Layer 4 of a small transformer language model trained on English Wikipedia (9 layers, counted from 0, width 128).
A neuron adds its activation times its output weights to the MLP's output. To switch it off is to set its activation to zero at one token and run the rest of the model.
A neuron's activation on a vector x is GELU(weights . x + bias), where the dot is the dot product.

Input weights of the MLP neurons that the questions are about. A number n stands for n times 0.0069.
n21 (bias -0.079): 37 20 12 -15 -20 43 34 10 -21 36 39 36 8 -26 26 12 8 -19 -52 16 4 -17 12 -10 -24 -34 14 -5 -18 35 -23 -27 -2 -20 -17 24 -22 29 9 23 -29 -34 -21 -4 -38 1 -27 -36 27 19 16 28 69 24 5 -18 44 -62 20 19 -2 -6 -5 21 24 21 -19 20 47 23 -4 -4 -39 -2 -16 -26 28 -18 -13 24 -1 -17 -3 -20 -23 34 1 24 -11 -37 49 36 -16 9 7 -20 -18 -45 17 0 -23 4 -14 22 -1 -2 -14 9 -15 4 -4 -11 18 -18 45 -11 -13 0 -16 4 13 9 38 -11 -29 27 6 13
n33 (bias 0.009): -40 -3 13 -24 -14 -33 25 12 -8 -8 9 -16 18 10 -13 -15 -4 3 2 -27 -16 14 17 -6 -3 -9 8 10 2 12 -7 14 -32 -14 17 -9 -13 7 -23 -17 -22 -3 8 3 5 -11 -12 -9 16 -37 0 -18 11 -1 -2 15 -6 9 16 68 -23 7 -10 12 2 16 13 -7 -36 16 -14 -16 -2 -11 -16 -5 18 1 33 -1 3 10 21 -10 0 6 13 5 -21 -21 -3 -23 -8 10 11 21 -18 22 -11 -18 -42 3 12 -3 0 22 2 3 12 3 26 5 -19 -6 -2 -34 37 12 -12 4 0 4 13 -20 -25 5 10 -7
n123 (bias -0.032): 30 -3 -39 8 2 -32 -15 33 -36 2 60 25 -12 -8 20 -10 19 -20 15 -31 5 -5 -13 -27 -19 2 53 22 -47 6 -6 4 -26 9 -8 -31 26 8 17 19 23 11 61 -24 -16 -30 14 -5 -4 -11 -8 23 89 -15 -37 15 7 33 38 -18 -44 15 -32 9 -29 46 -30 -26 -16 3 2 -27 -4 -15 -11 82 18 -25 33 8 -11 -11 16 -20 -23 -2 -20 14 14 13 -38 19 -14 10 0 -39 -3 -9 15 -4 -41 -3 2 11 -48 -35 0 -42 41 60 25 45 -25 17 8 19 10 -7 -5 5 2 3 72 -11 -13 27 -85 -13
n138 (bias -0.019): 23 -42 10 26 -21 -1 10 18 35 5 -34 55 23 -33 5 -28 69 1 5 -12 -7 19 34 -20 -3 -19 -3 6 -16 21 -2 -45 -16 -30 -28 -34 3 19 10 44 -14 -18 -19 8 0 18 -34 24 -18 -19 7 -3 -27 -11 4 20 -37 -10 -47 4 -22 7 -16 -19 23 1 35 4 37 15 -3 53 -58 30 -3 22 48 9 12 -49 -14 34 -10 -17 8 38 -16 14 14 26 15 -23 -28 -17 -4 12 2 -8 -4 -27 47 -29 -14 -30 25 -32 12 -9 -8 12 -19 -17 -5 -17 15 14 21 26 40 23 -20 8 -11 -53 21 18 -33 -11
n157 (bias -0.155): 3 32 -46 27 -7 17 35 -26 -10 49 22 25 -33 38 -12 -26 30 8 3 -44 -16 6 -35 8 35 25 -4 -26 -2 2 25 16 10 -4 0 -71 -9 1 20 42 -38 -25 -11 -1 29 35 32 18 -18 -18 8 -21 -5 15 9 43 47 26 5 -13 -10 -27 24 -13 38 24 3 -28 23 -22 -56 68 -7 -11 21 -18 -26 -11 -15 43 24 -18 -1 18 -2 -23 -13 -5 -31 -17 -20 -32 -12 -2 -54 -25 -7 -10 11 33 26 -16 36 -8 -13 10 -3 -18 -7 38 -17 40 8 13 19 -3 -57 -14 32 27 -11 13 -24 -27 52 -8 -51 -21
n182 (bias -0.099): 23 -3 19 -29 -36 -34 -5 -7 47 23 3 -21 -3 12 27 -2 56 11 23 24 76 5 -16 -47 -52 -12 -26 -23 39 -49 25 -76 -21 13 1 -8 -42 50 1 39 5 -15 0 -50 -47 -21 -36 25 4 -14 -4 -24 22 48 -10 -26 -55 -14 65 -46 7 8 6 -16 -37 20 -59 5 44 -31 -18 47 -8 28 31 20 40 -19 14 -19 -7 3 8 1 72 -20 22 10 -42 -16 -11 -32 -22 43 14 -22 10 13 -6 42 2 10 -41 -29 75 0 45 -5 31 -19 5 34 -23 -35 -14 10 9 16 -45 -17 10 -51 45 13 29 3 -12 -62
n189 (bias -0.037): 23 -7 40 -15 21 31 3 -13 25 -3 6 -2 -23 -11 -14 57 17 -54 24 8 7 24 -47 1 21 -13 -15 -8 1 17 -3 -23 15 -36 -26 -19 68 -11 14 -33 -34 9 27 33 26 30 9 -57 -6 13 -10 9 -37 12 -17 33 11 -5 -16 -36 34 30 -24 11 64 7 -29 -37 23 -17 6 29 -8 19 2 7 -10 -41 2 40 13 9 17 -32 68 -53 -10 -7 55 11 25 -20 37 -24 -2 4 12 -30 -17 2 11 -6 -7 15 -8 8 -10 -30 14 -20 -15 9 -13 34 0 39 -25 0 39 -27 -46 0 7 8 0 -30 -17 1
n234 (bias -0.066): -10 24 -47 -5 -30 56 9 1 -28 -10 -30 -10 -4 2 36 26 37 26 -26 -13 -43 38 22 -7 -7 14 22 46 -4 7 60 -29 -14 29 3 -8 -25 27 25 0 -13 -39 -8 -9 -23 23 8 -36 5 -45 26 -39 -5 34 12 18 4 17 -28 20 36 0 30 2 -18 -48 -9 -15 11 -13 17 5 -31 -11 -38 -49 30 -6 -5 -33 -36 -9 11 27 -22 -3 3 32 -36 6 -40 -29 31 -10 8 -11 12 -25 -27 18 18 1 38 4 -21 -31 3 31 -53 23 -34 46 38 15 4 -3 25 1 2 -13 -19 -14 -13 -3 14 -31 15 1
n281 (bias -0.071): 2 24 13 -20 15 -94 41 -12 -10 -2 -12 -40 4 47 7 54 52 21 -26 -11 -10 -1 16 28 -20 -8 -14 -42 15 20 20 22 35 48 19 -15 11 -5 42 9 32 6 94 7 -17 -5 -19 -48 -16 59 -44 19 -10 9 -7 12 8 38 30 -39 35 -6 -32 30 19 -7 33 5 -43 55 -24 2 -67 33 -15 -17 -1 -72 8 4 11 -20 -20 -16 3 11 13 -23 8 24 -44 6 -10 -4 -11 -3 4 8 19 18 -10 3 21 23 -59 -6 -69 -49 -12 25 8 50 69 40 0 -22 -43 2 -12 -34 -26 5 -7 0 23 -26 14 37
n312 (bias 0.008): -1 -33 -6 -10 4 -11 -10 16 15 -16 -4 -3 0 25 -13 -24 20 5 -6 41 -4 12 15 9 -42 -8 1 -27 34 -16 25 -28 -18 -31 -12 17 -20 8 -33 -18 22 27 -17 -2 -12 -8 15 -21 1 -28 27 2 -23 -20 -14 -15 24 -28 -57 -26 11 16 -35 -42 -2 20 -39 -22 35 -19 -4 3 26 19 -70 -6 -17 -12 28 -9 -21 26 31 23 -11 -16 2 40 36 -8 -10 17 -47 0 13 -11 14 7 -19 14 23 -2 -26 3 -15 -17 -10 -8 15 28 4 53 16 51 38 -38 17 38 39 -12 -7 -33 33 -48 20 -18 -4 -19
n373 (bias -0.026): -13 -12 -6 -17 24 25 -39 67 43 8 36 -9 -23 -37 0 51 -35 -12 25 -10 40 12 -31 24 -11 10 -14 30 -18 14 -12 20 -7 -38 -9 -30 -57 28 44 23 -14 -22 -19 -3 21 -1 -30 75 17 -19 -25 14 -7 -19 9 33 -12 6 -26 -19 -35 23 -7 -13 -11 0 -15 -27 36 -9 -10 -6 -33 23 -12 -27 -34 7 -38 69 2 -15 -51 -6 -15 1 3 -15 37 -37 5 -36 -45 27 14 19 -33 32 21 15 1 52 -5 11 -17 -8 -21 6 4 6 -7 5 -15 22 7 2 9 -19 10 -15 -38 -8 35 22 0 5 -7 32

Output weights of the MLP neurons that the questions are about. A number n stands for n times 0.0021.
n21: 16 -17 7 -30 -18 -8 4 25 12 -35 33 -48 -19 -13 -22 -3 -36 35 40 20 1 15 -16 11 -38 36 -26 -13 5 5 -49 25 -12 20 14 -7 22 31 24 -16 -12 42 5 -34 16 7 20 1 -4 3 -11 -12 -31 29 10 9 -53 23 26 -13 24 35 1 -18 9 -32 56 16 7 -28 -26 -23 13 2 -1 39 -19 2 10 -25 40 -11 -1 18 25 35 -22 8 13 21 -27 -5 13 -9 -6 -8 33 -15 33 13 -52 8 35 7 7 11 -1 -38 27 8 8 10 -37 -11 -13 -4 -9 42 7 22 -30 2 2 -23 10 15 -5 4
n33: 11 -2 -8 19 19 13 -21 -8 3 -2 -4 17 -18 -17 22 11 6 -6 -6 17 14 -8 -27 -3 -6 8 12 4 -5 -17 7 -3 9 19 -12 0 15 4 14 0 8 5 5 -18 -1 15 4 15 -26 32 -2 11 0 -7 8 -14 0 -7 -15 -35 10 -21 4 -14 3 -15 -17 1 18 -2 8 12 -11 -5 15 -5 -13 2 -19 -8 -9 -2 -19 5 9 3 -9 -2 -2 0 2 17 -3 -8 -5 -8 1 -12 8 14 19 -2 3 -4 -1 -7 -9 5 -23 7 -23 -1 12 1 -6 27 -21 -1 -1 -20 -7 0 -4 9 19 -7 -8 6
n123: 24 1 -26 -11 -18 49 -17 -58 -5 10 -2 -32 -7 -24 -4 -17 -35 34 -7 80 -5 20 -21 -4 23 45 21 4 -6 17 -11 -7 2 -17 -28 -15 -25 -6 9 0 -6 -41 -21 24 -28 17 -16 -5 36 54 51 13 7 -19 8 4 7 -34 33 18 -16 45 33 -5 -30 39 19 -11 -18 16 -25 -31 12 8 -19 18 15 -7 -4 -28 -14 40 -12 23 16 -6 -4 -29 11 5 20 -44 9 7 -11 -26 -8 8 -16 27 -44 -25 -21 -4 26 22 6 -9 -30 6 17 13 40 4 -3 14 -21 13 42 19 -23 -22 -25 -4 -4 64 19 -22
n138: 1 45 26 -1 52 4 -8 27 -19 -30 1 -41 6 25 -1 36 -14 12 -5 -5 13 -15 -7 31 -9 6 -17 -12 3 -28 -3 -14 8 18 24 23 29 6 -26 -17 1 22 18 7 12 7 2 2 15 -2 -11 29 4 4 -12 -28 5 -13 17 11 7 22 38 -9 -14 2 -25 9 0 -44 3 -17 -10 25 -2 -15 -13 10 -24 29 15 11 -27 12 30 13 -6 -12 -22 5 -14 -24 9 39 15 -4 -28 1 -24 13 -7 18 13 10 5 16 -16 11 -7 -3 4 15 15 0 16 -32 1 -30 -46 -1 58 13 19 34 -18 -10 21 9
n157: -6 36 22 -5 -7 10 13 -14 1 7 2 11 -43 15 -23 -4 -15 -19 30 23 -45 39 67 -53 -26 -22 -3 -37 -30 -3 -16 -5 1 -4 7 18 13 -29 -16 3 0 -9 12 11 31 -27 41 -28 11 -3 2 13 -14 4 22 -3 23 -18 1 3 -36 0 1 -33 -1 -23 1 21 35 2 -25 -9 -33 20 20 22 27 23 1 -14 -9 42 2 -6 -16 -19 3 -6 -21 -27 -7 -28 32 7 32 -20 34 -1 8 -52 -1 12 55 13 -13 -1 5 1 5 -3 4 47 -17 4 33 33 -11 24 -32 15 6 27 11 -72 1 -50 21 11
n182: -11 27 10 -35 -10 2 -2 -27 -7 -5 6 5 23 -17 -14 -17 8 13 25 -9 -3 2 9 6 2 19 8 -4 4 3 5 -16 10 13 17 3 -14 -14 39 11 11 -3 11 18 7 -3 -12 15 25 13 -1 18 -6 -1 4 29 -16 9 2 -21 5 21 -3 -9 -19 6 0 12 -3 7 -15 15 3 -4 -9 2 6 10 -4 5 -12 -34 -6 -22 15 -28 3 -26 10 1 6 1 -13 11 95 4 -8 19 -28 -4 0 2 -16 -12 13 -2 9 11 11 12 2 -3 14 4 1 -8 -10 -20 -6 37 -9 -2 -8 -5 -4 -17 24 14
n189: 10 22 -41 13 -7 3 25 13 -10 0 12 13 4 -2 15 -14 5 21 -22 -17 -12 -37 49 -5 -6 2 26 -1 36 -25 -18 33 -1 17 8 19 -17 -8 -12 -23 21 -25 -42 -20 -45 -9 6 38 6 -10 39 9 10 -11 10 -14 7 6 -1 23 -19 -22 -14 -10 -8 11 20 21 1 8 1 -9 -12 6 -14 33 -2 15 -6 -30 13 3 19 14 -40 -3 14 13 -66 -20 -5 22 -33 15 -44 4 -19 -6 7 -23 -4 -13 32 -23 25 -9 16 17 -8 13 26 13 12 1 8 -10 14 2 -25 3 13 -1 -9 -12 -7 24 25 6
n234: 7 -33 13 2 -4 -10 -18 5 26 -20 -21 9 -5 -25 -17 -8 -15 15 25 -23 -1 -6 -12 24 2 -9 -20 -17 0 -17 -5 -2 7 -51 28 21 34 -23 -47 0 -21 41 5 3 9 -6 -4 7 4 35 -19 16 14 -29 -21 47 -48 8 -6 -49 -28 25 -9 0 6 51 11 21 -7 -39 -22 0 10 12 50 -24 -19 -35 2 -13 -1 7 1 -1 20 40 15 -18 -1 -21 -22 32 27 10 -22 24 -5 28 10 -11 -26 25 13 17 43 8 2 -11 25 6 23 -6 -14 -20 -1 -31 -14 9 -9 -2 7 19 -5 15 -36 1 -10 36
n281: 19 -1 -61 -26 43 36 4 18 -2 17 12 -19 15 10 4 -30 0 6 43 -22 11 0 7 23 44 -3 -3 39 1 -20 -1 18 -25 -24 14 23 13 -26 -22 36 17 -7 -49 0 39 35 2 20 5 -41 -40 -31 44 1 -67 -26 1 -53 17 -1 -31 2 12 23 11 -6 4 18 -16 -24 -8 -10 4 -22 -33 -20 -17 49 19 48 21 -22 -28 15 49 -44 61 40 -21 27 25 -4 13 -4 -69 27 -70 -2 -21 -31 27 15 -36 13 22 27 -18 -14 -7 6 17 -2 -8 -49 22 -22 -36 7 22 -1 -27 17 49 65 -25 -2 4 6
n312: -16 -20 5 35 -30 0 38 -21 -18 -3 14 -12 -25 -8 -23 6 -4 -12 38 14 -9 -9 -18 -25 31 17 -2 6 -21 0 -22 14 -1 34 17 -15 -1 -2 22 38 -19 -18 -7 6 28 -15 -5 -23 -16 9 -7 4 46 -2 -9 24 -31 -6 18 39 -1 -16 25 36 -22 -11 61 -10 -14 0 -34 10 -34 -9 15 7 -4 11 -2 -14 8 -29 -17 -12 9 -23 9 -35 -18 9 -11 2 50 22 -5 10 11 -10 9 -3 -24 14 16 7 24 19 -16 -13 -5 -31 -12 -23 -36 -14 -22 9 3 -12 -1 16 9 32 -2 -3 -21 23 3 -8
n373: -15 21 24 -34 -10 -19 17 1 12 -10 -29 -9 -22 18 16 -13 6 6 8 -13 -17 -4 -5 -61 6 -16 -29 5 57 36 -19 17 5 -32 21 32 35 19 -36 0 18 20 -13 -3 -5 -51 -19 -15 4 -2 3 13 -1 32 -6 4 15 -54 13 -17 40 9 -19 30 3 44 63 27 -23 8 -25 21 27 -15 19 -1 24 -36 25 -40 -31 -46 40 4 13 -13 -47 -15 9 -6 6 36 9 -43 1 -12 5 -11 13 12 8 14 1 7 -22 -3 -25 -15 24 -11 -23 -39 13 -50 -15 -12 -29 6 4 51 20 4 -11 -18 16 6 -43 20

Each question names a token from some text and the token that comes next. It shows the vector x that enters the MLP there. A number n stands for n times 0.063.

Then comes g, the gradient of the next token's log-probability with respect to the MLP's output, scaled to length 1. A neuron's effect is roughly proportional to its activation times (output weights . g). A number n stands for n times 0.0038.

"iss", then "ert"
x: -1 -7 -10 -12 -3 -1 6 -16 -16 6 -6 -19 -12 -1 -10 5 -11 -15 18 6 -5 26 30 -34 28 -15 -5 4 -17 67 17 -17 20 -6 17 10 5 18 -5 17 -34 7 11 7 -27 -12 -40 -38 4 0 -15 13 9 8 -20 -15 10 18 17 -6 13 12 30 10 16 3 -12 -2 -15 13 -8 -27 -5 -17 -6 4 -7 8 11 12 -2 -33 2 -17 -15 -10 -13 1 8 0 5 -13 21 18 8 -8 7 -17 -8 1 -3 -4 6 47 10 12 -25 -3 -3 13 2 2 -55 7 34 -9 21 -11 -10 12 15 33 3 3 1 -4 -12 14
g: -15 -23 34 20 -3 -7 36 25 56 1 -5 7 1 11 -10 -40 10 12 31 -18 11 20 -51 41 -5 13 14 -14 18 -2 20 -13 16 -29 -16 -31 -4 -21 -19 -11 17 -14 8 20 -32 -18 4 -23 -3 1 -7 4 -4 53 -22 2 24 31 19 20 7 4 47 7 -12 -23 76 -14 -9 -33 -1 1 -21 -16 1 -28 21 -1 -16 -19 -46 0 10 -16 27 31 -25 -9 20 48 -5 22 58 -19 -15 -10 27 -19 10 -40 -36 -9 14 -6 26 -15 17 -4 -31 13 -48 -14 -2 -4 -64 -8 -2 2 10 7 9 3 -2 -18 -5 5 -22 26
Switching off which neuron hurts the next token most? n21

" s", then "aw"
x: -23 -10 26 -1 -11 7 18 8 -2 -16 -9 -1 18 6 -3 3 -15 10 9 0 13 8 28 -2 -11 -17 3 -23 -16 8 5 -11 -11 -12 -27 21 -23 -8 5 16 -4 11 -4 -16 7 3 -9 -52 20 6 8 -2 24 11 -26 20 -8 5 -3 -8 9 22 24 -4 -7 21 12 -4 3 -14 -4 -26 14 16 -20 -5 -5 -10 -5 0 10 -36 12 -20 -20 -8 11 -6 -19 2 -22 -24 31 25 24 1 28 9 -32 -26 -18 23 11 6 -21 -14 16 2 32 -5 14 -24 0 -17 25 12 -13 -2 2 15 28 37 -5 7 -15 13 16 -1
g: 4 -32 19 -53 19 11 29 5 -37 -16 47 10 -14 -9 0 -10 44 8 -7 -38 28 -19 5 -8 22 13 -41 11 27 -7 -19 10 -38 -2 -5 17 -14 -45 -17 39 25 46 9 0 13 -11 -30 -22 53 9 -47 20 2 11 -19 -28 -8 21 11 -13 15 33 5 -3 39 28 -19 13 7 -22 17 46 8 12 30 -17 -28 -13 -16 15 -5 -16 -26 -6 -5 5 5 -28 36 -4 -10 -6 16 -14 -1 -21 15 1 -27 -11 12 34 37 -4 -14 17 -31 -31 -20 0 -14 14 -36 -31 10 -60 -4 38 38 -12 18 10 -6 19 -11 -16 -18 37
Which neuron, switched off, raises the next token's probability most? n123

" was", then " a"
x: 6 -7 -14 -20 -4 -8 9 -11 -13 -8 -2 -15 13 -10 -13 -2 19 14 19 9 -23 16 10 3 -8 -3 9 9 12 19 12 3 2 11 -18 1 -7 18 17 9 -19 -11 -12 6 -3 -7 -2 -6 27 22 -3 13 1 -14 -12 -21 0 -3 20 3 10 19 10 0 -11 5 -3 4 1 -1 -1 -44 -6 28 -16 17 -17 -17 9 13 -3 -38 -4 -8 2 -40 16 -12 -9 -7 -3 -6 16 40 53 -27 33 -2 0 9 -10 -27 -4 14 -29 -7 -8 6 17 -36 12 12 2 18 -1 2 -11 -4 0 23 -26 7 5 -13 -23 33 12 -10
g: 36 1 35 10 13 3 18 -13 5 4 -9 -4 6 32 -12 -16 72 -5 32 -8 -7 -7 36 0 -8 16 -34 4 38 36 -41 -3 7 14 5 29 -14 11 18 16 8 36 -56 22 17 4 -48 -38 9 -26 -15 3 -34 26 -9 -46 -20 -17 -3 0 15 11 -35 -31 36 -29 22 -4 -46 -32 21 -8 16 -9 -28 -8 -29 -2 48 31 -5 -3 0 14 12 -14 -11 19 -6 -17 9 45 38 -17 16 -2 -25 -1 -16 -23 14 33 18 10 -18 13 4 -24 -20 -21 -13 -17 -42 25 -3 12 32 1 -29 -8 -40 -38 -22 17 16 13 13 -5
Which neuron, switched off, raises the next token's probability most? n123

" rem", then "ain"
x: -18 16 3 -27 -2 -13 -14 -18 2 8 -4 -51 1 18 -16 5 6 -2 -16 -3 26 -3 23 -33 -3 -15 17 0 9 14 7 -13 -7 22 -15 3 -22 3 -1 3 7 3 -13 18 5 4 -28 -28 37 12 0 14 16 4 -14 1 -5 11 4 24 7 19 8 -3 19 16 1 -2 -3 -6 -16 -8 21 17 -16 38 -6 0 0 -3 -5 -23 26 -8 -3 -44 -6 -18 -1 4 13 -11 17 1 3 -19 13 17 -9 -23 -7 -20 -27 4 -6 -21 10 -13 35 -5 23 -17 -17 3 27 7 -2 -42 -8 12 20 14 28 2 0 14 0 24
g: 11 37 7 19 20 -39 -22 -42 18 -14 -50 18 26 5 -1 -48 -24 -16 -1 -7 -62 52 29 26 26 -14 5 16 17 -5 -28 20 -50 -50 -7 15 17 -8 -5 4 33 -24 10 24 7 0 -34 -45 3 21 13 1 -4 -15 30 -25 19 16 15 11 -10 31 -7 -11 -7 0 10 -18 -2 41 -11 12 34 33 22 27 -1 -21 -20 -9 -13 -1 -27 10 23 -6 -3 43 -22 -11 24 -46 27 11 -10 -47 15 21 -3 25 13 -4 18 -14 41 12 4 -38 5 34 7 -20 -8 -19 -43 -33 -6 -5 -22 2 37 4 -11 -6 -10 12 1 -3
Switching off which neuron hurts the next token most? n123

"R", then "ound"
x: 5 -4 40 -35 0 9 10 -17 -21 0 0 5 15 3 -17 -23 1 12 27 -48 8 7 22 -31 2 -40 -12 -11 -15 7 8 4 -8 -8 9 18 -6 -9 22 24 3 -28 -33 1 -3 -29 -5 -20 1 2 0 13 -20 10 12 5 -11 18 -8 1 -12 8 3 10 -2 16 16 10 4 3 12 1 2 3 9 4 4 18 9 15 5 -31 13 8 -32 -34 -5 -17 9 -10 -8 -2 4 2 35 -1 7 -21 -11 -9 2 8 -14 11 -7 -7 5 10 35 3 10 8 -7 -5 16 32 -5 -19 2 -4 26 24 25 -17 -25 20 8 -17
g: -8 -19 0 18 15 -3 -15 -34 0 -3 -19 -32 -22 4 5 0 9 12 6 31 -14 32 23 16 -2 7 39 -22 -38 -7 -37 -4 1 -18 17 20 28 26 25 1 -28 1 -11 9 -54 5 1 10 0 -6 5 -33 -18 19 -2 -47 43 24 -14 22 11 26 -13 29 -16 -39 2 28 -20 4 2 -14 -20 44 -8 31 -52 -31 -48 2 15 -36 -9 6 44 24 -31 -17 19 -16 -17 -18 3 -18 15 36 -9 -11 8 -21 13 -25 -13 -30 -24 -26 -8 5 4 9 30 -11 54 -20 21 49 11 36 -11 -4 31 55 -45 10 -6 26 16 0
Switching off which neuron hurts the next token most? n123

"g", then "e,"
x: 6 25 -9 -7 14 23 27 -6 -26 11 20 -24 2 5 -16 4 -7 41 24 2 -27 26 5 -32 -1 -16 -40 -10 -15 22 -15 -13 2 -25 -12 6 -22 -19 4 7 -16 25 -41 18 16 -15 7 -3 28 6 11 -7 -27 -20 2 14 -8 10 24 -8 -30 4 -22 -15 -31 16 27 -11 24 -12 -9 26 7 10 26 -13 -6 -11 -2 28 11 -25 27 -16 -7 -21 -18 -7 -5 6 -4 -20 52 9 -5 15 3 -11 -13 -7 -3 30 -26 -1 -12 18 5 -9 6 4 0 16 -11 2 -24 -14 13 9 12 38 19 13 -10 -1 3 5 4 4
g: -26 27 -59 2 9 15 -3 15 1 27 17 -13 26 -12 -16 -8 -33 -3 16 2 -28 9 27 -12 2 14 -4 -54 -26 19 -1 34 -20 -3 18 11 43 2 30 -22 -39 -30 17 -34 27 -34 26 -45 -31 24 13 -1 -7 -2 34 30 -25 -26 1 16 17 27 26 -39 -27 -44 20 8 -4 -21 -10 -4 16 1 18 -13 -10 38 10 22 -13 2 -10 0 5 -5 38 3 17 26 -14 -28 -8 7 -11 -37 -2 -8 -7 -14 -15 70 8 -13 8 -29 -21 17 -7 3 46 -33 -20 15 54 -24 3 7 1 26 20 10 43 -21 -22 -40 -2 4
Switching off which neuron hurts the next token most? n157

" Frank", then "ly,"
x: 1 8 5 9 -14 8 6 -13 -12 3 -25 -10 30 -9 -9 7 0 34 -7 3 -13 4 30 -22 1 -3 -13 -15 11 41 3 -37 10 13 -5 5 -6 -11 -13 13 10 14 -26 35 0 -26 7 1 16 -48 29 20 -23 -13 -22 4 -10 -22 -6 2 -34 -1 21 -11 6 11 -22 6 -16 9 8 21 5 -3 -2 -2 9 -20 6 -19 -1 -14 15 8 4 -24 -16 26 0 11 -3 0 39 17 27 13 23 -6 16 -4 -11 -9 -8 8 -28 10 -33 12 31 -28 2 -39 2 2 -9 8 -22 22 -7 32 -4 15 -15 -14 4 21 -8 -19
g: -2 11 -14 -6 19 18 38 -4 11 -23 15 -11 7 13 -2 37 -19 -30 17 -29 -13 -26 -25 22 26 4 9 -34 -19 -12 5 15 8 0 32 0 9 -20 -24 -39 7 -13 -38 18 17 31 -42 -20 36 -12 35 -38 18 23 -27 2 -15 -28 -20 12 -8 8 8 12 23 -42 31 19 26 -12 34 19 17 28 -4 -20 -25 -21 -25 0 -17 5 -5 -3 8 3 40 -14 30 -9 -15 -37 21 -8 19 0 -30 13 33 -2 42 -37 41 -41 12 -14 43 5 18 -1 -9 2 -14 12 -15 -55 -46 15 -46 16 -2 37 9 40 -44 -12 30 2
Switching off which neuron hurts the next token most? n138

"ight", then " l"
x: 13 21 -22 5 -19 -1 1 -3 -21 16 20 -17 7 24 -6 10 17 31 3 -24 -24 14 40 -4 23 -12 -13 17 -21 11 17 1 3 -31 -14 0 -43 -10 -2 -5 -10 -3 -22 23 -10 -25 -15 -17 17 -42 32 -8 -1 -1 4 -19 -6 21 -4 -4 1 6 34 -11 -22 0 1 0 8 29 13 23 10 3 11 -30 -6 -21 21 2 -9 -14 11 4 -22 -13 -17 20 -6 -2 -5 -12 60 22 19 4 -14 0 -15 29 -4 1 -8 6 -3 0 -13 -5 7 -24 20 -47 -32 4 15 -21 -1 1 -9 29 -4 29 12 -7 -10 18 -5 6
g: -22 17 -39 25 -4 19 1 20 13 46 19 81 4 -19 39 2 36 -27 -14 -8 -23 12 -3 9 -42 22 60 4 -28 -3 4 14 -36 -16 -36 28 10 38 18 -10 -17 -21 -1 -6 -6 19 3 -20 0 13 26 -3 21 -34 -40 -24 31 2 -10 -14 10 11 -10 8 11 4 -31 6 23 40 9 -9 -16 -8 8 -5 -1 4 -14 2 -3 5 -30 11 -34 22 17 -9 -11 -42 22 58 -6 5 -3 14 -34 -32 -34 5 -6 -12 24 -40 28 14 22 31 -53 9 -44 15 27 -3 4 -3 27 -7 -19 -31 -10 -12 -13 13 0 -14 -24 -19
Switching off which neuron hurts the next token most? n33

"ad", then "is"
x: -36 -16 -6 -7 -22 -12 15 9 -12 -19 -20 -4 -8 -9 -17 2 -15 30 23 -16 4 -6 10 -14 22 -14 -33 -2 8 22 -5 5 14 -3 -8 12 3 0 4 -17 34 15 -26 13 16 -11 1 -19 2 -16 2 7 -35 -18 35 -5 -23 -11 -3 9 -20 3 -13 21 13 -11 6 -31 -33 23 43 27 21 14 15 8 4 -12 14 6 -14 -11 -6 0 9 -24 -1 15 40 30 -10 -11 -20 -6 33 6 15 12 8 0 -2 -1 21 -14 -2 -6 0 -27 0 -5 4 -51 -32 13 -8 -9 3 24 17 27 5 9 0 14 -24 0 9 16
g: 34 -8 0 -18 1 -46 5 -16 10 3 31 -22 -25 31 11 -49 -19 -1 18 6 -11 23 -10 -8 50 14 -14 -47 -18 -12 -16 -17 -24 78 -6 -19 -4 3 -11 -13 22 -21 29 -4 -9 -39 15 -1 -14 7 1 -44 -22 -29 17 8 2 14 -22 32 -36 38 -48 0 30 15 20 30 -6 7 -15 -3 -29 30 -41 7 -5 9 -5 10 -7 -17 24 25 -8 -23 -2 23 -5 8 5 -19 -4 32 -12 5 -47 -11 36 33 32 23 -3 42 2 -3 26 -8 -18 -2 12 34 8 25 2 12 -24 -33 -18 -12 -27 53 -19 -5 0 -24 22 33
Switching off which neuron hurts the next token most? n189

".", then " Wh"
x: -9 5 6 -43 -3 5 22 -15 -2 40 2 -19 -10 -9 4 -11 11 20 18 7 4 12 33 -3 1 7 11 3 21 -12 -3 -13 -10 -4 -6 13 -5 -8 12 16 -17 -13 4 1 6 -2 -13 2 -2 4 -7 19 -13 -3 -7 19 1 -2 2 -14 -16 14 26 10 -18 4 -11 -4 3 -26 -3 -3 3 -4 -2 -13 10 -8 4 18 -8 -23 1 -18 7 -43 3 -2 2 -4 8 -16 -26 17 94 -4 14 -1 -17 -10 -10 6 0 2 15 0 11 2 12 -30 4 -7 11 0 -13 -4 -10 1 -2 30 -4 -3 1 0 3 9 8 -13
g: -8 -10 29 -5 20 14 -9 28 3 -9 -4 14 25 -18 -38 31 43 -15 11 -10 15 -49 6 -6 -28 -37 -2 23 5 34 -12 -16 -18 -26 -52 -11 7 -14 -26 -42 -2 9 18 -25 23 23 8 33 15 -43 30 13 4 -31 13 14 -4 -49 -41 -10 -19 8 -9 -57 14 19 -21 -5 -16 27 -35 -30 -10 -1 27 10 7 -2 -22 -27 7 20 -18 45 -10 -4 3 -23 -14 6 55 21 9 12 7 -6 6 -18 -15 22 -21 5 8 59 1 7 -13 22 -6 -10 -26 -18 39 28 -27 3 34 29 -8 8 37 2 54 -9 23 -31 3 3
Which neuron, switched off, raises the next token's probability most? n182

"ed", then " their"
x: 21 -12 -19 -38 -6 -3 23 -9 -24 19 -4 -7 9 -10 8 4 4 13 16 20 6 7 51 -7 -32 4 -17 -2 12 -3 19 10 3 0 -18 28 2 1 -1 -19 -4 1 -27 26 14 -8 -18 -19 8 14 -9 31 -26 -6 7 3 -25 1 16 -6 25 12 23 -18 -3 -32 18 7 -3 -26 22 -19 13 23 -10 -4 -41 -20 17 3 8 -14 22 -6 -12 -17 8 0 -2 -6 6 8 18 -8 41 -5 -33 6 5 -5 -1 14 12 -3 -31 12 -21 -30 19 -18 2 1 -7 9 0 -20 0 12 12 23 4 -5 -21 -4 -5 19 -9 27
g: -27 18 -7 -2 -30 36 -10 13 -10 17 15 11 6 -24 61 -41 5 13 -19 -16 26 -3 -5 33 -39 23 -9 34 6 -12 6 -19 -18 3 39 5 14 10 8 11 -26 -46 26 4 19 2 17 -38 -68 4 -11 8 -3 -18 -5 -34 30 -6 29 2 1 -22 -1 -15 40 26 39 -31 38 -12 -44 37 -57 -10 -3 -18 -18 15 19 37 8 15 -1 -17 8 -2 1 16 -24 -36 1 17 -23 6 -12 -3 -25 33 46 -14 -13 -6 -27 -32 14 16 11 -4 -17 35 -15 7 -19 9 -26 8 36 16 -16 -14 -43 3 -8 40 29 6 2 -14
Switching off which neuron hurts the next token most? n281